Layer 10 of a small transformer language model trained on English Wikipedia (13 layers, counted from 0, width 128).
A neuron's activation on a vector x is SiLU(gate . x + bias) times (in . x + bias), where the dot is the dot product.
The model reads these tokens: "P" "art" "icip" "ating" " teams" "===\n" "The" " following" " teams" " were"

The vector x that enters this layer's MLP at each token. A number n stands for (n - 500) times 0.0084.
0 "P": 425 497 669 498 505 630 725 411 666 794 495 570 482 652 668 677 679 437 274 393 260 619 629 523 489 559 650 484 498 562 375 547 528 368 620 576 655 407 591 587 552 566 508 504 467 142 599 679 461 636 247 678 459 655 452 229 523 519 447 465 579 402 607 290 333 603 383 387 633 464 489 466 612 764 508 362 555 395 477 480 663 387 530 627 482 230 395 287 609 593 637 418 545 422 461 435 350 425 545 698 735 351 301 482 311 435 776 460 320 541 418 512 583 454 493 472 637 520 442 356 338 331 336 507 368 577 581 462
1 "art": 446 471 701 388 504 759 629 558 573 652 558 460 574 441 520 504 578 412 491 578 348 446 541 434 554 618 612 592 723 479 419 340 609 452 663 482 550 474 475 590 535 492 497 659 422 338 547 475 620 571 379 581 429 659 464 371 447 623 436 499 529 600 424 308 497 420 438 376 797 421 395 295 628 413 509 464 506 329 490 568 494 568 494 589 616 410 400 83 626 560 477 434 442 289 577 468 476 611 423 487 640 516 420 522 244 441 723 428 166 426 448 477 589 625 477 460 427 612 470 549 321 599 322 366 501 630 730 581
2 "icip": 434 516 570 523 472 537 656 444 799 745 786 530 566 607 671 360 563 612 360 658 327 523 525 449 651 445 602 467 729 601 492 626 671 506 593 405 583 546 763 386 326 634 394 484 628 440 508 490 679 627 390 468 348 735 550 237 348 495 374 352 336 477 243 507 327 507 615 564 631 518 622 229 656 565 479 453 520 555 454 486 671 482 619 420 200 408 443 264 532 647 669 554 292 400 410 495 355 554 594 653 546 420 427 365 446 371 600 416 432 486 346 501 313 453 451 668 579 366 412 352 475 527 559 504 490 592 307 497
3 "ating": 424 380 580 525 567 672 627 329 603 667 532 592 560 518 622 553 606 596 342 494 190 625 691 461 473 542 733 477 474 437 371 519 461 514 703 596 504 428 608 494 514 530 560 297 609 363 564 683 375 538 357 527 444 673 457 292 599 492 583 412 473 504 513 497 366 337 648 524 600 525 421 506 474 533 410 439 480 404 522 526 794 443 450 432 387 403 491 67 511 702 640 456 475 562 452 403 574 562 430 805 719 420 348 541 519 366 579 463 428 447 337 629 417 585 442 775 463 483 583 450 510 391 280 284 757 488 334 436
4 " teams": 581 653 779 627 529 728 545 479 641 699 389 679 623 446 458 650 618 580 378 415 357 655 581 211 591 497 515 541 557 368 462 432 458 497 523 395 540 751 554 493 469 300 367 395 559 376 575 436 484 687 422 566 494 546 573 86 512 541 523 448 453 325 225 554 516 469 429 577 616 476 399 550 631 427 464 464 354 515 361 640 449 376 525 597 365 461 453 286 539 830 555 527 298 415 504 366 415 427 728 817 640 461 566 612 591 364 487 487 424 444 482 669 454 428 667 474 360 446 605 309 463 349 277 469 640 525 578 456
5 "===\n": 475 333 606 518 550 593 564 294 750 636 569 751 553 740 572 532 381 428 299 435 204 522 681 382 458 547 515 540 402 510 447 570 525 469 549 458 611 465 540 550 542 403 597 250 480 221 484 761 672 553 533 649 420 518 583 384 519 349 500 534 484 516 531 164 436 462 444 513 726 631 475 514 570 626 579 359 591 422 381 430 608 364 531 562 559 501 443 239 658 734 575 418 348 602 513 424 341 357 387 719 634 454 327 369 478 422 607 648 464 577 476 532 472 387 546 479 708 572 537 568 419 462 220 457 434 556 417 553
6 "The": 399 542 509 422 407 576 561 325 905 710 524 579 508 573 664 600 602 502 358 483 481 644 528 416 459 750 541 528 508 438 506 482 515 461 541 502 533 441 511 460 559 404 451 312 434 251 582 642 592 458 406 692 527 606 540 394 621 476 400 535 550 442 443 431 384 435 395 396 602 539 481 519 495 578 486 520 542 24 552 581 726 403 513 359 633 514 438 115 615 640 547 546 450 548 505 419 287 592 558 787 712 487 442 504 410 429 628 550 460 643 425 549 443 394 511 451 608 507 535 494 363 495 363 418 372 551 434 619
7 " following": 428 544 656 513 504 498 444 288 655 709 623 608 302 602 513 736 646 517 330 539 261 773 524 141 552 537 329 373 483 425 707 611 645 447 512 399 726 373 657 444 621 478 277 366 638 292 497 588 663 483 433 461 391 592 652 363 573 540 477 429 577 619 568 445 446 250 547 485 515 554 375 512 505 364 472 508 520 354 393 530 547 492 431 388 568 410 428 253 469 734 416 618 566 667 270 403 516 421 557 748 673 446 498 644 511 556 469 823 350 495 366 632 467 547 344 636 677 474 559 606 545 598 193 251 489 387 391 538
8 " teams": 644 734 630 427 465 700 466 485 663 756 425 561 516 530 367 668 660 545 505 393 447 532 536 170 647 569 330 523 563 338 553 493 557 549 536 273 620 731 470 499 574 377 324 439 605 329 608 509 508 597 574 563 404 547 732 116 454 484 478 435 412 347 217 584 537 422 407 527 516 533 364 629 603 285 393 510 437 425 314 647 451 413 521 464 422 587 524 285 536 849 534 629 302 582 499 320 458 473 695 730 609 498 549 573 598 467 402 550 422 533 460 684 395 358 505 550 504 368 641 367 556 466 261 416 572 565 482 481
9 " were": 667 533 605 372 507 453 609 302 557 640 647 576 572 612 361 505 605 480 404 400 246 579 713 371 492 583 569 557 559 333 474 481 547 632 544 446 735 316 679 535 592 447 333 230 410 338 640 611 625 570 602 727 532 561 562 318 606 426 473 550 412 397 270 716 412 380 526 180 461 646 369 540 769 379 583 624 273 481 514 548 691 448 633 522 364 653 598 262 488 633 587 628 285 639 417 325 423 444 443 655 524 603 682 514 506 408 649 465 481 542 389 556 400 323 439 570 401 469 596 420 560 378 238 287 352 478 417 566

Each question shows the input weights of one neuron of the MLP. A number n stands for (n - 500) times 0.0011.

n26 gate (bias -0.298): 490 521 456 585 690 391 290 635 438 490 262 404 303 554 408 497 558 440 598 354 483 360 443 473 556 592 486 480 595 242 373 431 248 575 536 497 264 409 324 558 608 527 417 311 497 528 607 716 439 397 362 596 417 503 219 737 566 419 314 497 635 479 623 577 596 666 483 566 644 433 471 497 530 452 475 438 649 538 460 529 639 432 705 675 565 441 634 516 473 503 468 460 617 433 619 521 500 588 625 406 493 394 299 514 339 601 476 423 469 552 527 587 526 469 177 465 367 694 563 527 486 441 507 737 480 436 479 285
n26 in (bias -0.019): 590 497 369 597 420 412 410 587 331 464 269 469 291 561 366 578 573 693 368 448 607 655 527 542 573 655 391 521 530 412 503 570 583 579 477 506 461 388 497 591 388 612 449 577 619 639 476 500 515 573 605 666 680 618 533 522 571 477 522 506 497 363 491 605 663 478 430 456 564 455 589 463 464 399 342 451 311 500 278 303 521 707 577 557 515 357 390 403 343 523 437 503 515 596 415 531 575 468 337 515 534 653 403 581 521 482 629 426 567 396 409 603 506 546 450 481 248 646 422 503 569 232 414 519 589 570 522 396
Its three highest activations, in order, are on tokens 5 "===\n", 6 "The", 1 "art"

n232 gate (bias -0.204): 403 475 264 479 568 423 392 618 329 642 348 575 532 664 595 414 528 631 361 728 443 504 729 430 500 693 580 552 591 504 596 539 575 577 543 353 563 350 563 482 559 672 445 483 363 446 648 409 437 564 589 596 697 458 317 446 255 587 820 554 455 277 527 269 258 722 447 561 281 637 740 394 437 715 384 475 586 289 417 537 413 427 541 521 387 464 521 586 534 513 340 623 496 406 475 627 430 480 444 389 443 479 588 396 472 281 576 394 581 461 500 615 565 358 439 388 472 370 500 524 417 287 486 576 374 465 532 660
n232 in (bias -0.039): 448 580 557 571 815 581 692 385 361 545 312 461 614 481 479 681 514 462 357 567 525 642 643 556 432 658 605 696 560 373 476 280 545 362 406 349 301 325 381 511 620 637 479 476 583 636 645 654 661 543 428 497 468 135 576 652 572 460 579 626 416 348 400 340 436 624 443 496 561 649 485 382 455 496 400 418 435 430 248 547 461 580 418 510 461 435 611 460 562 447 383 552 386 455 518 610 480 493 282 570 311 546 588 522 578 510 601 621 362 692 220 637 456 286 486 602 412 592 435 535 533 464 304 377 648 426 669 639
On which token does it fire most? 0 "P"

n219 gate (bias -0.118): 454 432 527 367 577 474 524 424 453 451 693 332 614 539 550 373 520 662 526 550 684 557 513 510 506 476 411 283 493 570 243 613 487 533 617 364 372 530 569 460 596 301 529 419 464 527 607 497 470 440 581 381 710 493 467 310 173 456 524 337 266 486 597 487 396 404 470 616 341 481 336 557 454 680 412 419 682 509 556 421 556 362 539 493 607 365 419 569 445 528 390 523 786 598 424 367 551 519 691 664 366 427 238 497 463 461 615 468 510 671 362 476 545 453 548 708 659 613 493 543 384 497 594 412 329 619 571 503
n219 in (bias 0.086): 351 286 581 382 415 577 624 403 309 360 553 439 415 446 487 394 359 510 566 470 439 473 680 480 484 420 721 323 338 540 741 463 497 581 439 497 460 440 543 503 483 426 576 638 497 527 467 724 420 442 510 453 613 487 718 631 428 366 537 342 477 534 513 331 653 406 416 289 416 737 557 653 507 524 402 285 538 598 204 644 473 430 615 437 422 431 606 475 526 475 451 392 500 354 376 645 494 568 443 543 592 720 322 545 760 557 341 671 507 480 470 597 497 493 588 486 480 379 483 473 559 520 349 241 421 607 695 413
On which token does it fire most? 3 "ating"

n43 gate (bias -0.137): 325 382 199 500 479 570 511 400 447 396 607 567 443 470 437 624 577 568 455 524 472 591 624 503 233 369 559 448 493 388 397 619 585 392 424 514 414 243 608 426 646 646 708 480 486 532 531 653 738 451 330 536 546 396 610 593 345 520 461 454 510 550 517 473 581 431 490 295 379 695 493 338 545 307 407 496 781 493 348 497 639 441 347 531 560 418 527 585 697 673 178 411 557 490 416 605 720 470 500 545 504 525 395 565 560 507 624 565 430 408 497 672 666 694 436 421 695 632 486 510 622 366 344 421 446 330 656 337
n43 in (bias -0.008): 608 350 440 371 604 454 612 389 654 343 719 550 524 338 493 611 540 532 431 394 440 420 670 606 593 331 513 539 304 609 461 553 713 533 569 658 366 339 428 404 342 467 425 464 461 571 542 635 411 420 550 712 399 454 520 497 388 497 550 527 556 429 474 559 604 665 636 548 322 506 444 467 418 350 533 298 790 652 523 535 539 459 413 392 580 449 591 388 555 587 558 296 399 526 460 623 696 636 460 333 466 600 622 432 457 261 203 484 513 497 701 554 452 390 519 425 520 682 480 448 503 426 439 469 413 721 476 575
On which token does it fire most, and how strongly? 5 "===\n", at about 1.7

n171 gate (bias -0.097): 368 588 657 395 561 554 533 513 416 613 692 445 419 605 510 666 414 634 550 446 336 484 522 433 395 679 446 547 503 551 350 667 376 592 360 376 525 604 589 554 510 331 631 403 407 419 419 348 541 484 451 413 477 598 403 422 540 406 536 572 278 562 556 597 481 685 688 343 564 625 503 461 730 711 424 649 445 581 642 794 611 352 457 296 449 448 447 524 568 575 414 509 423 525 462 378 460 341 513 475 519 490 408 569 468 358 494 422 593 596 484 627 358 355 565 546 525 287 412 304 493 571 419 464 407 567 351 579
n171 in (bias 0.031): 500 559 619 323 624 427 466 615 488 521 515 278 633 733 488 494 485 515 542 537 546 491 400 381 636 525 506 327 634 579 485 635 557 463 573 693 431 461 452 433 388 625 557 303 467 602 587 627 518 396 556 603 286 600 371 569 438 523 599 481 376 509 619 560 478 487 412 484 509 339 689 318 536 748 430 466 351 383 394 538 509 621 458 443 598 469 682 532 598 329 326 551 426 461 366 647 503 611 518 422 583 408 451 484 702 578 572 336 592 386 376 516 577 408 376 581 488 549 387 515 444 574 586 619 372 482 522 367
On which token does it fire most? 2 "icip"

n102 gate (bias -0.051): 480 734 470 507 476 510 486 563 432 367 437 602 694 646 614 480 557 484 211 671 807 678 307 309 318 563 403 447 624 430 355 689 579 446 500 445 643 380 553 402 587 657 520 677 454 418 523 593 540 510 452 560 483 403 467 644 617 395 469 435 563 620 444 530 262 392 466 472 458 664 458 497 560 642 494 619 503 528 427 257 667 376 578 682 547 524 484 610 510 626 503 503 452 397 634 476 526 481 263 779 432 473 510 266 385 417 460 392 510 544 557 500 610 486 383 569 316 456 459 483 690 503 559 438 307 580 548 434
n102 in (bias -0.072): 507 462 460 325 371 517 424 364 500 649 533 391 517 479 530 454 752 681 374 557 510 540 513 604 562 507 477 503 443 460 622 446 379 617 554 556 410 513 386 446 497 473 441 553 559 452 783 293 663 588 551 566 469 260 609 366 614 605 408 514 590 631 271 550 728 476 503 238 426 444 369 446 327 652 423 517 445 626 576 689 553 338 497 606 581 397 533 383 493 588 479 362 554 487 386 449 513 410 530 746 391 588 661 541 625 480 361 691 433 598 527 445 497 378 533 334 208 463 758 473 438 660 487 476 516 453 732 497
Its two highest activations, in order, are on tokens 9 " were", 6 "The"

n48 gate (bias 0.018): 396 536 485 465 455 547 545 346 393 636 451 473 357 381 494 321 521 811 497 494 465 482 584 541 540 524 319 500 382 312 635 402 575 368 391 520 712 424 547 544 462 562 483 666 446 455 537 313 468 408 622 389 407 570 497 398 528 511 563 587 488 358 466 477 610 406 529 609 494 592 534 429 541 627 430 500 464 596 611 603 331 406 260 601 420 467 572 530 577 607 588 609 509 636 617 470 388 376 500 422 497 249 529 485 535 459 532 336 420 604 386 383 489 494 520 551 359 406 560 567 575 476 374 575 420 591 425 676
n48 in (bias 0.055): 690 551 656 365 625 523 566 256 539 578 546 459 464 441 485 601 526 316 480 614 515 297 596 383 537 488 421 625 479 480 606 397 523 480 386 534 491 701 515 588 404 395 506 637 486 378 649 398 384 420 470 541 366 494 310 341 599 506 580 422 567 524 383 506 645 427 523 663 570 334 442 595 459 453 570 562 494 503 468 508 582 511 534 486 234 548 549 536 520 580 570 677 512 729 631 373 494 492 503 500 381 382 646 308 385 428 448 483 479 574 483 542 406 453 367 530 368 368 614 549 590 539 389 608 568 544 446 591
Its two highest activations, in order, are on tokens 8 " teams", 4 " teams"

n10 gate (bias -0.166): 714 476 410 616 406 337 345 450 410 719 630 433 583 479 625 496 547 302 404 446 598 496 339 481 290 480 376 257 523 554 504 738 527 717 652 534 323 296 473 539 485 426 637 527 534 157 530 616 427 508 555 606 417 469 462 679 504 522 516 544 392 412 458 359 402 343 418 612 227 663 508 363 431 746 582 394 524 711 442 267 446 408 579 542 547 492 721 862 591 482 456 576 406 535 612 410 589 366 338 423 677 527 291 703 562 427 435 117 364 621 427 627 470 327 496 444 581 636 472 281 380 583 636 564 311 527 520 500
n10 in (bias 0.004): 671 399 576 663 654 538 613 440 458 388 623 324 415 585 439 645 678 470 560 515 637 511 687 647 533 453 723 647 678 670 433 694 385 511 377 327 436 564 477 645 545 451 548 426 515 542 500 504 519 489 573 575 554 459 653 516 716 432 412 446 669 360 415 373 592 421 219 364 529 292 532 450 661 333 524 588 400 507 598 540 236 479 673 623 443 307 704 418 681 528 586 393 377 732 598 557 269 420 410 481 423 420 614 232 367 178 672 481 606 378 587 209 394 546 485 664 367 409 492 571 453 462 234 578 544 247 585 598
Its two highest activations, in order, are on tokens 0 "P", 5 "===\n"